Layer 8 of a small transformer language model trained on English Wikipedia (16 layers, counted from 0, width 96).
A neuron's activation on a vector x is GELU(weights . x + bias), where the dot is the dot product.

Input weights of the MLP neurons that the questions are about. A number n stands for n times 0.0021.
n12 (bias -0.056): -32 12 28 5 -47 46 -23 5 0 -2 -37 35 14 40 16 -26 4 37 -1 -17 19 22 20 9 -1 -22 21 -46 -14 -25 16 -47 -45 0 4 33 -1 -48 9 53 7 -27 12 -13 -19 20 1 -11 14 18 -56 22 13 27 1 4 -6 -1 28 -14 -22 50 24 39 -12 9 -19 23 -3 -22 19 -18 3 -13 -16 -10 38 -17 2 7 12 27 2 -27 -7 -1 13 -18 -1 -19 -15 31 -1 -10 -12 14
n15 (bias -0.090): 23 -8 -9 -9 10 -19 0 1 19 -7 12 -44 30 9 4 17 17 43 -8 -5 -6 24 9 24 23 13 -2 -10 -2 -8 10 -14 -11 39 -24 69 -2 11 2 11 12 -5 -54 -52 -43 78 10 6 -25 3 15 -23 -1 -2 -17 -25 -3 8 7 31 -11 -17 38 -15 -15 17 16 -7 50 4 -25 56 -15 -24 -30 17 36 -14 -15 25 13 -41 -4 33 -19 -47 -48 1 -18 -14 4 25 -35 13 -7 -36
n76 (bias -0.090): 3 24 -3 24 1 -57 -11 17 10 -2 -10 30 -11 7 -1 43 -16 -1 6 12 14 16 -7 4 -34 -42 -58 -27 -20 -38 1 -35 25 16 0 -3 14 -14 87 -23 -53 32 -15 -29 -13 23 9 -21 5 16 -13 -43 58 -7 2 13 -7 4 5 62 -54 42 -8 53 12 28 27 21 31 40 8 -9 7 6 -48 8 1 -3 -40 7 -7 -33 16 -22 10 23 17 -24 -38 23 -25 -39 28 48 -7 1
n87 (bias -0.059): -28 -29 53 -38 9 6 34 -68 48 11 -4 -37 -12 -17 43 1 -15 -24 25 7 -13 -6 -43 -6 -8 15 -13 8 16 3 -21 16 -13 11 28 29 -4 -25 23 17 -34 -26 -11 3 -12 16 16 -2 18 -25 31 9 40 68 29 -12 4 -5 -8 2 45 8 7 3 50 -19 -7 -22 -49 21 -25 19 39 43 16 -9 -18 -19 -8 3 -15 3 4 -8 -45 42 -31 -42 1 1 2 -26 38 -56 31 11
n88 (bias -0.130): -26 4 -47 6 7 49 10 -3 -48 16 -16 -28 -10 7 12 -7 32 -41 35 -50 27 23 22 96 6 6 6 34 -17 6 -20 -77 9 -18 -40 17 -15 16 -13 -24 -7 -38 20 -5 -8 -16 -9 44 -41 -28 -1 3 -24 14 35 -19 32 -21 2 -10 -21 -19 18 -9 23 39 -7 -62 23 31 -3 -14 17 -8 20 -2 41 24 3 -65 -22 28 -49 4 -36 -21 31 -8 21 29 36 1 -22 17 1 1
n99 (bias -0.160): 33 14 -11 17 -28 -20 9 -44 -19 13 -4 -44 -11 -4 35 7 40 35 34 -11 -6 40 23 -15 0 30 28 -25 -19 3 20 9 -9 0 -13 -10 3 -33 11 1 16 35 -10 11 24 54 -8 -2 -63 -30 -41 -14 7 12 -4 13 63 -47 -20 38 13 -16 -24 -14 3 4 26 -25 9 -36 15 29 -80 -22 -22 -13 1 28 78 19 -15 -26 -57 10 20 -53 11 -23 -1 -59 30 12 -45 0 25 20
n117 (bias -0.039): 5 -3 -8 -14 16 36 1 -12 -12 14 61 -11 26 4 -18 -40 16 23 16 34 33 -12 8 -30 -5 0 -8 -39 0 -22 19 -1 24 -19 -4 19 15 9 12 -20 2 -3 -28 -7 -38 36 -9 11 -36 23 18 23 38 -39 -52 25 1 11 -20 -44 -14 -2 25 63 14 4 15 16 -24 -8 15 22 -40 -8 17 12 19 -10 -29 6 -11 12 -15 21 5 -12 28 0 -15 -22 -15 9 22 -30 30 8
n136 (bias -0.056): 6 6 25 14 26 22 -3 -7 11 -7 -12 -7 12 -5 35 -11 50 1 34 -4 -53 -12 -60 9 -16 -60 5 -22 -47 2 -9 18 -12 -22 -9 -22 -14 1 72 -9 -42 7 8 32 -40 4 -33 23 26 4 -22 10 5 49 -27 -1 -14 -23 13 16 15 -15 -6 -19 -55 -16 25 8 2 -2 17 13 -13 5 -7 17 -3 6 19 0 9 28 -13 -14 21 -19 -15 -6 -23 -2 -2 14 5 -24 -4 -35
n148 (bias -0.102): 49 -16 13 -11 -12 10 -1 21 10 46 -24 6 15 16 7 35 -5 -5 -49 -8 -11 30 11 17 -15 -14 28 -29 -13 -5 41 -39 -40 19 13 -36 10 0 21 19 -1 37 -4 -22 17 -33 -17 -5 13 -11 -6 -38 -7 -20 -21 -26 33 1 21 -13 -44 31 12 9 -23 67 -12 10 1 -50 2 -46 32 11 -39 -14 42 18 13 -1 11 2 13 -11 25 -13 -1 -15 -2 -28 25 38 -47 -13 -23 19
n159 (bias -0.080): -67 -24 3 10 23 36 18 -7 -14 -38 -26 0 42 5 -24 -13 25 3 2 -26 14 4 9 56 -18 7 -19 -14 -32 9 0 39 -7 16 -33 48 -35 -26 -11 7 -22 48 36 3 -11 68 10 -2 -36 2 32 -33 51 27 2 15 14 12 -14 -8 -17 -15 -6 12 -11 15 -26 30 42 -5 -1 53 22 34 -18 21 -41 10 6 -35 -89 17 20 -2 36 -14 -32 7 -27 -32 -14 -59 -22 47 50 -17
n160 (bias -0.139): -6 -3 41 -15 3 10 35 11 32 -22 1 -36 4 3 31 5 37 12 -23 22 3 -22 -13 2 0 -3 -23 -22 -3 -6 29 -11 59 -13 60 -32 4 7 29 14 -16 -31 19 -15 11 -5 -18 15 14 -5 33 -11 19 -4 -9 4 1 -26 -12 -7 -45 9 8 1 -16 -17 26 19 -10 34 2 -1 18 -8 -3 -29 -26 -21 -20 26 -12 27 -41 -29 21 -43 -2 -3 52 -4 2 -43 26 -16 39 -43
n162 (bias -0.153): -7 -25 12 -19 26 -52 -35 -39 -21 27 0 19 10 6 46 -15 -5 24 -5 -15 34 -15 9 42 14 36 54 -39 -34 -10 3 -27 -1 -20 -30 30 25 -14 58 35 18 64 49 25 14 -8 -4 -14 -32 -13 26 4 -17 60 -31 -14 21 -8 -28 7 -29 7 -39 -6 -46 24 -16 25 -46 -54 -23 45 50 -83 39 -16 -20 53 31 2 -87 -29 -20 24 6 -50 -8 -20 -11 37 41 -17 -44 -21 19 8
n169 (bias -0.080): -12 0 7 25 7 -17 16 -1 -17 26 -8 -3 35 -18 22 2 3 -7 24 29 -5 40 13 -4 5 18 -3 -6 9 13 1 -34 -19 -2 42 56 25 -10 -18 38 -34 -36 1 21 -9 -17 -30 -8 -19 -25 6 3 27 22 -9 4 -10 1 -45 28 11 -49 -8 16 49 -21 2 3 -4 -1 -16 19 3 7 -51 15 -6 2 35 -15 18 -15 -7 -19 20 31 -8 5 -17 -4 -36 14 -3 -20 -3 -6
n177 (bias 0.000): -3 16 -10 -16 -28 4 6 -3 15 10 8 -3 14 10 8 1 21 26 -51 3 8 -3 9 1 -15 4 -5 -4 18 9 50 -53 -71 23 -1 5 -13 -19 2 -8 14 -13 -25 19 -20 19 -15 2 -20 1 -15 -22 18 11 38 8 33 -17 16 3 3 1 -8 -9 -4 22 -4 -14 5 -2 -1 10 -5 -1 -22 5 5 21 27 -15 -16 2 -7 -43 6 16 -22 16 -43 -31 -1 27 -16 18 12 -6
n180 (bias -0.064): 11 43 -29 11 -6 11 26 -17 -26 -30 -4 31 13 39 -1 61 -2 -6 -12 20 9 2 7 24 6 15 -30 -8 -1 -29 1 15 -24 26 -2 64 -10 16 -6 -30 -11 23 3 -15 24 73 1 24 -56 15 5 -25 3 41 -29 3 20 6 15 20 -18 -24 19 -16 2 -24 -13 1 -12 -59 -6 3 43 -30 -2 -1 -1 29 1 -1 25 3 14 -46 -33 -2 -12 -10 -16 4 34 1 -36 8 1 -36
n185 (bias -0.136): 15 23 14 29 9 -9 24 -16 -25 -45 8 -23 -6 34 20 18 -1 20 18 -6 13 -27 1 -28 -25 -1 21 -14 7 13 7 23 -38 -2 23 15 1 14 38 56 -41 -26 -19 21 40 44 12 -11 1 -23 -25 -25 -6 18 19 3 26 -1 39 -17 13 -5 15 -47 5 19 33 -20 -44 -15 -13 12 6 2 -29 2 7 7 20 18 -15 14 2 -17 23 -25 -6 -28 1 44 24 -2 -26 -39 -3 -3
n233 (bias -0.127): 24 33 61 -17 -21 -50 22 -48 -38 -13 -37 -9 49 -1 -9 -43 50 -20 12 24 -18 39 10 -12 -6 -15 11 10 -20 -8 26 -27 23 -29 -20 12 -13 3 27 -27 29 30 -14 -12 -13 28 22 38 -22 8 -1 -36 -11 -41 -7 -1 12 2 -25 38 -18 -3 -11 20 -5 -8 46 14 -15 16 -2 6 36 -23 -39 -19 0 9 38 22 28 -17 -34 -37 33 -26 -5 37 43 -49 -10 -36 28 1 35 26
n240 (bias -0.088): -3 -8 18 -7 12 -12 69 -26 -25 -8 -16 -37 20 -31 0 -14 -32 19 -12 17 42 11 32 -35 -12 9 52 -29 4 16 -23 0 43 28 -45 -20 -27 33 19 12 7 10 -8 23 19 -7 -1 -14 9 -14 47 -42 -27 -26 24 -6 42 8 -40 4 28 18 43 18 61 -9 -16 -11 -1 22 14 -42 4 10 19 33 19 -3 2 -12 -15 15 -9 -1 1 -10 -21 -32 -5 -4 -32 -9 -4 -12 4 4
n274 (bias -0.188): -1 -3 7 35 -42 4 19 28 3 -23 -18 11 61 28 4 -27 2 -38 35 -23 14 19 42 -64 -50 51 -48 -28 -11 70 -11 -6 -18 -67 -77 23 -40 4 26 -49 -30 -47 -43 -9 -19 -12 -3 18 1 -20 -1 52 2 -33 36 -3 -5 13 12 -8 79 23 16 12 -14 30 -10 15 15 -11 -44 55 49 -17 -36 53 -21 14 -10 -35 -9 42 51 -28 35 18 -13 18 -10 -3 -64 -2 1 4 -17 47
n286 (bias -0.053): -47 19 11 29 17 44 17 -40 23 27 -19 -20 24 -6 1 -11 22 -37 -27 -40 60 43 17 29 19 9 20 16 -34 24 -40 14 5 49 -29 0 18 -21 3 -16 -8 -33 29 2 -13 -7 -11 0 -14 -33 -44 -33 19 5 23 -34 3 32 0 -15 15 5 -15 41 -10 42 -18 -24 -18 -13 10 -26 -18 5 -23 3 33 1 24 -5 -27 -33 -25 -29 -3 -7 36 -38 -2 20 -9 80 -9 51 13 -16
n300 (bias -0.120): 4 -24 2 -16 5 27 5 18 1 8 13 -36 14 -26 9 24 -19 -11 19 -28 -36 -9 -10 11 25 -5 -39 -23 24 -25 0 -26 -14 14 9 7 -2 31 12 4 -5 -42 1 12 6 8 -31 36 57 1 23 -29 -33 1 11 -8 9 -15 18 14 8 24 -8 -11 -19 37 -26 -23 23 -1 -4 -64 41 -43 -16 -8 7 -5 31 1 7 -22 -5 -47 -35 -19 4 -1 19 -6 0 39 41 -19 -3 52
n301 (bias -0.136): 18 17 7 24 55 -7 32 -46 -17 -25 -9 -4 1 -4 -18 36 7 34 -35 13 -19 -6 16 -38 -11 5 -2 -31 -15 34 -15 30 5 0 17 -14 -9 0 29 -28 -65 -9 17 -11 16 27 -5 2 -4 12 -31 -22 41 -36 -5 10 -23 50 -22 43 -22 4 15 33 -19 16 -19 -7 1 9 7 -48 -21 -14 1 7 22 18 57 36 41 -35 -34 -15 14 3 -16 8 -13 33 -64 26 6 0 -23 -18
n318 (bias -0.034): -30 -13 -15 -12 18 82 15 9 12 14 -12 7 7 6 26 -16 -9 -10 3 20 -18 13 24 -23 -19 -21 1 -27 -7 -23 21 0 28 23 -44 23 1 1 3 -12 -19 12 -15 9 -1 -7 6 -15 -1 -10 13 3 -6 -16 -38 25 -17 18 4 -5 11 -15 -35 -12 23 -12 8 16 3 10 21 -1 12 27 -2 -25 2 9 43 8 13 7 18 -26 -11 -4 -18 22 -30 -9 -23 27 -28 29 -13 39
n330 (bias -0.090): -16 -12 -19 -12 -19 -16 -6 11 28 -13 -22 1 16 13 35 10 -8 20 -2 29 35 -53 -32 -9 -8 23 -26 -8 12 17 -12 -28 34 -14 -8 29 -21 29 2 -2 20 -24 9 34 -43 19 5 28 8 11 -14 14 -22 4 16 30 56 -29 -27 -28 5 -24 31 -16 11 37 57 -21 3 12 21 51 -38 7 1 -16 -7 -3 2 -35 -22 10 -1 -27 14 -75 -30 4 30 -10 13 25 -40 23 22 6
n332 (bias -0.103): 43 27 59 -8 -5 53 -22 12 -15 -28 30 -10 -19 34 43 -34 -3 11 -4 3 -6 5 23 34 36 3 43 1 -3 8 -12 -2 1 21 -29 -16 -21 -31 21 -43 -1 -6 -9 -8 -18 -25 16 62 16 -1 -24 -6 8 -32 8 -22 -25 -31 4 9 -33 16 16 -54 10 -23 -9 2 26 -2 27 -19 -26 16 -4 11 13 -10 13 7 -23 -37 21 55 53 -7 -34 -48 23 3 13 23 6 9 -12 -9

Each question shows a token from some text and the vector x that enters the MLP there. A number n stands for n times 0.072.

"c": -41 -37 -17 -19 -4 6 5 19 12 9 10 19 -22 -3 -9 2 -23 24 10 -21 -62 2 -9 -24 23 -5 4 0 13 6 35 13 -32 11 6 30 -24 0 -3 4 -12 32 -10 14 30 29 21 -25 -2 11 -31 -2 -16 -15 4 -21 19 31 -3 -7 -5 -1 0 -68 -4 7 -9 -17 -9 43 6 8 -23 -7 -4 3 50 -21 -32 15 42 -1 -11 45 13 1 10 26 11 -41 20 -19 -26 15 12 -4
The most active neuron and its activation: n15, at about 1.3

"film ": -13 -15 6 -9 1 -19 -9 14 -44 11 -35 60 13 -19 -41 22 25 22 22 21 -23 -19 -13 -11 -14 -1 -7 24 31 -4 -10 12 -17 23 16 -28 9 25 5 -13 38 24 -29 18 50 -12 -4 9 14 1 -25 4 11 -13 0 0 7 18 -32 5 -19 4 -9 -44 16 -25 -56 19 8 27 4 -16 -3 14 -20 -19 25 -17 -26 -8 25 5 10 -10 -5 25 8 15 -7 -2 9 -56 -16 27 0 24
Which neuron lights up most? n76

"Show": -7 -2 5 -35 24 14 14 26 -11 23 -4 32 -3 -24 -10 7 -29 11 43 -3 -38 -51 -26 -12 -37 2 11 31 31 1 -3 -7 -37 32 16 8 5 13 -17 -9 25 11 -14 31 11 3 14 -20 -18 -7 -26 4 -18 9 -8 -21 -10 5 -51 -16 13 -28 12 -38 8 -29 -52 27 17 -2 -13 18 -17 -2 22 -15 26 -35 -6 -7 43 25 27 -5 5 8 23 7 6 16 0 11 13 -9 32 0
Which three neurons fire most, strongest first? n87, n169, n318

"by ": -17 -22 -27 -40 8 -7 -13 43 -38 -21 4 33 9 1 17 11 -8 -6 14 -22 -26 -35 -11 -18 -22 -39 13 13 -10 -15 -1 32 -21 40 2 -8 -32 3 3 -19 6 7 -37 40 48 27 9 2 0 5 4 19 -5 4 4 -8 -24 30 -32 -49 4 1 -13 -18 13 -10 -28 25 12 58 -2 -3 -4 16 5 0 -14 -22 -9 -10 31 -4 -7 25 15 9 1 40 15 17 16 -16 11 18 26 -19
The two highest activations, in order: n159, n318

"post": -14 -6 -16 24 27 23 -8 36 -9 37 20 29 21 -7 -4 25 -17 1 8 -4 3 -33 -33 -2 -7 6 -10 9 8 2 6 -19 -47 6 40 13 7 27 19 -38 -1 13 -49 57 21 30 9 4 -25 1 -1 4 2 8 2 -24 -23 19 -34 -28 -10 -18 0 -29 25 -27 -17 17 -1 5 8 -5 -36 -5 23 4 14 -21 -68 -20 37 2 18 6 -2 11 27 -11 1 -13 7 -16 -5 -25 12 -6
Which neuron lights up most? n117

"8 ": -25 11 -4 14 -19 -24 -22 47 -37 -9 25 -3 9 -17 11 -15 38 11 27 -17 21 -29 39 33 -21 -24 -17 2 -17 22 16 -1 5 -6 0 -7 2 37 -1 -25 4 -7 -9 5 24 -45 3 59 -5 23 -11 22 20 8 4 -11 -5 -16 -36 -38 24 -8 8 -39 -18 -13 -33 0 18 26 -3 -3 -40 -19 19 26 -1 -13 -38 -18 18 4 -17 -5 17 35 33 44 -21 -13 -8 -18 2 21 16 -9
Which three neurons fire most, strongest first? n88, n274, n117

"university": -19 -11 -11 -7 -33 -6 -11 43 -11 14 31 16 24 -1 40 -9 -25 6 18 -23 -4 -22 -2 0 -18 1 9 17 43 -1 4 -11 -56 30 20 -14 26 14 -38 -1 13 16 -17 22 21 4 10 12 -34 -6 -28 13 21 -3 21 -32 22 21 -33 -8 5 -11 -14 -36 -5 -18 -20 29 -8 -22 34 -23 -33 -5 13 -2 8 -18 -28 -4 49 4 32 4 19 -17 42 4 19 -26 -1 -48 -2 5 7 -10
Which three neurons fire most, strongest first? n177, n12, n99

"best ": -20 -8 5 -20 -11 -18 -7 27 13 8 -3 29 9 -7 -33 3 19 13 31 -1 -4 -4 -43 0 -21 -21 9 -4 -14 1 -16 5 -28 24 36 -12 -1 23 32 -26 8 24 -33 2 32 0 10 39 15 -11 7 7 9 -15 -11 -5 17 5 -10 -12 4 13 23 -79 5 -9 -34 36 29 28 -12 -33 -47 -16 -1 -17 -7 2 -47 4 22 -24 22 23 15 -9 18 20 -2 -11 18 -53 6 -3 25 29
Which three neurons fire most, strongest first? n76, n332, n136

"University ": -33 -21 -15 7 5 -24 4 -1 -8 -11 41 27 14 -4 -14 5 12 -24 26 -11 -15 3 -2 -22 -20 -28 7 43 39 -7 6 24 -30 34 30 -12 20 7 -34 11 -20 -1 -8 8 -14 12 2 -4 -11 -25 -29 12 12 16 8 -34 3 8 -44 -41 16 13 25 -23 5 -19 -16 17 23 17 6 -32 -5 1 14 -10 28 -18 -58 -3 28 15 44 -41 20 5 45 -7 14 6 26 -44 -2 -4 11 2
The two highest activations, in order: n87, n185

"t": -31 -45 -20 -16 25 9 8 40 6 12 -7 49 2 -16 -44 23 6 15 -2 0 -44 4 -20 -25 -17 -5 -8 -18 13 20 20 -9 -5 15 -6 14 -1 10 -15 -9 17 18 -8 40 34 -26 31 -22 9 23 -29 -5 -26 -11 -10 -12 19 21 -15 2 -22 -8 -22 -53 23 0 -28 0 31 0 -8 13 -29 12 13 -5 64 -12 -37 11 24 -14 -22 20 13 1 21 23 25 -12 3 -19 -18 -7 29 1
Which three neurons fire most, strongest first? n318, n148, n330

"V": -35 -7 -8 -10 16 0 -38 44 -5 5 18 -29 -10 -43 -6 1 -3 -6 14 -12 -33 17 14 7 -27 -23 5 39 44 2 4 12 -30 -11 24 25 15 -10 8 3 14 -6 -21 32 0 -39 -4 -32 2 11 -25 27 2 8 11 -42 -2 22 -28 -7 28 -20 10 -10 28 -11 -47 -20 -10 8 4 25 -32 -17 11 -24 43 -7 -35 6 18 15 1 -19 27 47 37 28 3 3 1 29 -10 -16 14 -8
The two highest activations, in order: n169, n87

"of ": -32 11 -15 2 14 -29 -48 35 -26 -10 32 -6 14 2 5 -2 25 10 24 -4 3 -35 -25 2 -4 -50 7 -17 -6 -1 27 14 -6 18 30 0 19 5 3 -7 -38 -2 -27 26 -10 32 20 42 3 -8 -5 -12 1 5 17 30 -7 -6 -41 -11 -28 23 -4 -37 8 -13 -29 -6 21 31 25 -23 -30 -7 15 13 13 -9 -76 10 46 -2 14 19 20 -17 23 20 -3 -7 -3 -29 -10 16 12 -9
Which three neurons fire most, strongest first? n76, n117, n136

"the ": 5 -8 -23 37 18 7 -30 24 -12 2 18 23 -3 -18 26 3 19 -9 8 -25 -43 -15 3 14 -11 -32 12 -14 26 -11 14 12 -32 41 14 16 -10 -9 -15 -48 0 -5 -20 19 51 30 18 26 -18 15 4 20 -17 -22 13 -3 0 13 -27 -47 -6 -20 5 -29 3 -12 -39 30 4 51 -20 3 -28 -39 13 5 -8 -15 -40 -12 23 23 7 23 -13 4 14 20 17 11 -8 -34 3 21 5 1
Which neuron lights up most? n88

"201": -18 0 27 -21 -6 -8 -3 51 -30 -4 9 21 -17 -42 29 -3 -24 5 37 -13 0 -24 -1 -25 -12 -17 -15 26 37 -16 -14 -8 3 3 -11 -18 -5 18 -3 12 19 -5 -16 6 46 20 -2 4 -9 -17 -29 11 12 19 21 -35 -11 -24 -67 -39 7 -17 56 -3 5 -6 -57 -1 5 25 0 9 -31 -10 29 14 -7 -4 -24 -13 6 21 20 5 6 21 12 20 31 21 -14 -8 25 3 0 16
Which three neurons fire most, strongest first? n240, n87, n274

"pre": -20 -3 -7 11 11 -5 -1 9 9 39 18 19 9 -12 -19 4 -29 3 23 13 6 -28 -34 -3 -2 -2 -29 22 10 -5 7 30 -39 1 25 11 1 5 35 -11 -9 7 -37 39 33 8 11 -3 4 -26 13 4 -10 -20 22 14 -11 7 -53 -26 -1 -1 18 -36 24 -20 -16 -16 10 34 -7 -6 -29 -7 6 11 36 -23 -73 -36 19 -17 31 -6 14 23 -15 8 30 -4 40 -28 7 -20 18 -11
The most active neuron and its activation: n87, at about 1.2

"and ": -50 -18 12 10 -10 -44 -3 38 -26 -16 -35 42 16 -31 -28 0 18 28 16 -17 -24 9 2 -25 -26 -26 -7 -12 4 9 9 5 -29 28 17 -3 23 30 9 -16 38 10 5 2 38 -6 7 8 28 31 -2 -7 -9 -28 -2 -7 12 3 -53 -21 2 9 -16 -17 21 -5 -18 54 -9 52 -22 -11 -26 -6 -5 -11 12 4 -5 6 35 3 3 -3 27 0 -10 20 0 0 6 -32 -8 3 20 -11
The most active neuron and its activation: n233, at about 1.2

"ise": -26 -24 -5 -2 24 -13 32 21 8 19 -12 13 50 -9 -14 17 -14 12 21 -24 -4 -24 -56 -3 -23 -30 -8 22 3 -4 -10 34 -25 23 5 -5 19 10 -16 8 15 11 -8 27 20 -37 2 9 -13 -16 -45 29 -17 -15 -12 8 -16 4 -28 -28 22 -21 16 -20 33 6 -31 19 -30 2 -25 18 -57 22 -30 -3 51 -20 4 10 22 3 29 20 1 -11 33 5 -1 -12 23 27 22 -13 -5 5
The two highest activations, in order: n169, n286

") ": -24 37 14 4 -14 -21 -6 57 -13 -1 21 26 -4 -13 -21 19 30 -1 34 -29 8 -33 21 13 -13 -39 7 11 12 0 -10 21 -21 23 11 -14 -7 4 -23 11 6 -1 -39 29 35 -34 -13 9 -15 7 -21 28 25 4 4 -5 26 -5 -29 -33 3 -21 -22 -39 10 -3 -60 12 -13 31 -11 -11 -17 -9 -15 7 -16 -22 -5 -3 20 6 -3 -14 -4 22 14 71 1 -14 -1 -27 19 24 9 3
The most active neuron and its activation: n177, at about 0.25

"actor": 12 0 3 -14 -7 6 8 29 -41 27 -12 43 24 10 -32 -9 -7 39 30 15 -24 -20 -42 -6 -18 -12 -11 37 9 7 -11 15 -27 10 26 -13 10 37 -21 -25 35 33 -32 21 44 6 -4 23 15 -9 -36 -7 12 1 27 -4 4 -4 -33 -5 -11 6 -7 -52 18 -23 -51 11 -21 -3 -4 -24 -30 20 -11 -17 15 2 -37 9 10 -13 21 16 -8 -12 35 22 11 -6 14 -30 -13 25 -8 -4
The two highest activations, in order: n180, n332

". ": -53 -15 -23 9 17 -32 12 -13 2 -25 -10 6 -1 -11 -33 10 24 42 20 -12 9 -15 11 1 -36 -30 27 11 -18 6 13 42 -2 23 7 -7 26 35 6 -12 13 12 -4 26 25 -18 -4 -8 -4 -1 -60 9 0 1 -28 -21 -10 -3 -21 -49 3 -24 20 -32 1 -24 -28 -12 43 5 3 -4 -40 -1 -16 17 49 -8 -4 32 38 14 -9 12 25 -3 19 36 2 14 -18 10 9 5 -1 -6
The two highest activations, in order: n301, n136

"Bess": -32 6 -30 -1 16 -25 3 37 6 28 -11 -4 -21 -23 -16 14 -24 14 4 -20 -23 2 -18 -7 -23 -42 16 4 6 -15 35 7 -13 26 47 -7 -9 12 -58 -9 4 1 0 48 -3 -27 18 3 -12 6 3 26 1 -21 6 -10 22 21 -21 -14 13 -35 1 -29 -3 -25 -35 22 36 -15 -3 -1 -1 -16 12 31 54 -16 -2 -2 31 30 48 20 10 8 13 6 0 0 13 -9 -7 -30 0 -34
Which neuron lights up most? n169

"C": -48 -25 4 -18 -19 4 -18 29 10 0 6 14 3 -19 -6 -7 -19 48 6 -4 -43 -5 14 -7 20 -24 22 29 31 -6 24 18 -31 -2 19 0 5 6 -21 2 8 24 -27 18 -5 12 46 -20 -22 24 -24 24 -35 -17 3 -18 9 28 -18 3 0 5 -5 -61 -1 -1 -19 -28 23 33 11 -5 -31 -12 -6 29 55 -23 -17 11 46 13 1 15 1 -2 2 34 -2 -33 8 0 -26 -22 -4 -12
The most active neuron and its activation: n15, at about 1.3

"cer": -46 -23 16 -6 -12 11 5 41 3 13 -3 43 -4 11 -13 -2 -36 24 0 4 -21 -23 -22 -20 35 6 6 17 20 18 27 -22 -24 1 32 26 15 13 -31 -44 -11 35 -24 43 7 -19 -21 -7 -14 -3 -17 8 -28 -3 1 -13 18 32 -9 -19 -12 -9 -1 -34 8 2 -36 3 6 24 0 -24 -28 -4 22 2 29 7 -56 -5 40 -15 5 16 13 -1 17 6 25 -1 19 -29 -33 30 8 -7
Which neuron lights up most? n330

"silent ": 3 25 -11 -3 13 -8 1 27 -25 28 0 16 -11 -9 -1 19 -2 1 -1 13 11 -33 -36 17 -18 14 11 28 -1 -5 9 -5 -4 42 20 0 -19 18 12 -21 3 37 -36 35 62 0 11 13 28 0 -5 11 9 -17 8 -4 -16 23 -15 -14 -19 -12 9 -85 -20 -16 -58 -4 23 33 -15 -42 -12 -3 -18 -13 11 -15 -52 -11 32 -5 15 -16 -10 -5 14 9 2 9 6 -29 -4 6 24 11
The two highest activations, in order: n180, n300

"in ": -18 -31 -21 -4 24 -30 -33 46 -7 -12 20 11 -16 -9 -10 13 31 -18 32 -20 -36 -17 -29 1 -24 -15 15 -3 24 -20 -3 35 -30 26 -5 5 -5 -4 3 2 11 5 -27 34 40 18 -30 3 14 3 -22 16 -29 2 7 5 -17 -9 -33 -52 8 12 10 -15 15 -14 -19 36 13 32 -24 10 2 -19 7 -20 56 -31 -27 5 24 13 15 -7 30 -7 13 13 21 20 7 -29 16 7 30 -16
The two highest activations, in order: n136, n185

"Harry ": -16 -35 -10 -35 -10 -36 -6 -20 -25 19 -39 23 18 -22 8 7 -7 25 15 -9 -28 -16 14 -11 -16 -24 25 21 8 17 19 35 1 59 25 -22 9 19 4 -29 30 16 -9 39 47 -3 28 -14 18 9 -26 28 -16 20 -19 -8 15 15 -40 -42 11 -18 17 -20 -2 -12 -47 12 35 14 -21 -38 -10 4 -10 -10 21 -8 -36 -1 5 6 17 18 -6 -15 11 21 1 18 2 -12 -5 5 -7 -8
Which neuron lights up most? n240

"ter": -20 -11 -37 25 17 27 46 -16 -1 27 1 17 -2 -12 -3 4 -42 17 23 -22 -2 -12 -28 -7 4 -15 10 44 23 15 -18 16 -11 12 11 11 6 9 -11 -14 -20 -1 3 43 -2 -16 -5 -25 4 -24 -45 3 -14 0 2 -10 -6 9 -33 -39 33 -21 5 -42 16 -1 -48 22 -24 37 -1 -13 -54 -18 23 3 18 -21 -3 27 26 7 0 -1 -5 4 71 -29 6 9 -10 13 10 16 18 -3
The most active neuron and its activation: n286, at about 1.7

"Star ": -23 15 3 -8 -13 10 2 -7 -10 -9 14 30 -28 -3 -34 6 -12 46 22 -16 -37 -8 5 -10 -7 -39 25 39 21 1 9 5 -23 20 11 1 8 0 -12 11 17 15 -24 16 18 17 -2 -16 -9 9 -21 22 41 -3 -26 -30 11 33 -18 -29 -20 6 31 -54 -1 -11 -59 -5 46 32 10 -10 -23 -14 -18 16 25 -45 -24 -17 21 26 3 -14 5 4 23 12 23 -41 22 5 -4 -20 7 13
The most active neuron and its activation: n12, at about 1

"male ": -37 -32 6 11 7 -25 -2 13 -7 -1 -21 39 -3 10 10 21 -15 -11 2 12 -11 14 -6 3 10 -18 5 24 5 8 4 -27 -49 8 7 4 12 17 -10 -25 -16 23 -19 24 24 13 6 32 5 -28 -17 8 6 2 12 -22 15 34 1 -35 -18 -7 -7 -65 7 6 -12 6 34 15 4 -21 -27 4 19 18 0 -9 -79 1 58 -11 5 5 -22 -1 24 18 16 7 13 -58 -19 26 23 6
Which three neurons fire most, strongest first? n88, n180, n76

"Carp": -31 -37 -18 -25 -6 -57 16 17 8 6 -18 -8 11 -19 -23 12 -25 10 -18 -16 -40 1 0 -6 -16 -13 10 54 1 10 24 42 -14 31 11 0 18 23 1 -5 1 7 -12 30 -2 -27 8 -19 11 -2 -31 12 -9 -20 -6 -15 8 17 -14 -6 15 -16 20 -56 38 -17 -9 1 22 45 32 -27 -17 18 -13 -8 47 6 -29 2 23 7 40 22 34 5 3 7 25 6 2 -3 -24 -23 -23 -7
Which neuron lights up most? n240

"P": -30 -15 3 -3 -25 11 -14 8 -17 1 -1 7 -14 -22 -22 9 -21 26 23 -1 -28 -10 -9 -1 11 -58 0 22 29 2 20 19 -39 -1 33 8 -1 -5 -10 -15 -11 36 0 10 28 -3 0 3 -2 19 -10 25 -29 -22 10 -29 21 60 -30 -24 -7 -5 25 -76 11 27 -16 -14 20 6 7 11 -6 -9 15 15 63 -15 -16 -5 27 3 24 9 19 -15 15 34 2 -19 18 -27 -23 -1 -25 -9
The most active neuron and its activation: n148, at about 0.43

"circum": -15 -24 0 -6 6 -31 -1 21 19 32 -1 22 33 1 -11 15 -31 16 -27 10 1 -16 -47 8 4 28 -10 -1 -17 -17 -8 13 -40 -22 24 5 12 -1 20 -23 -17 23 -9 27 23 29 23 -13 12 -10 17 23 -9 -13 22 1 -8 37 -30 -39 -10 0 16 -56 11 -16 -24 0 20 24 5 -29 -33 2 -1 23 32 -24 -59 -13 39 -5 15 24 10 4 -1 6 12 -34 35 -27 8 -20 9 14
The most active neuron and its activation: n87, at about 0.32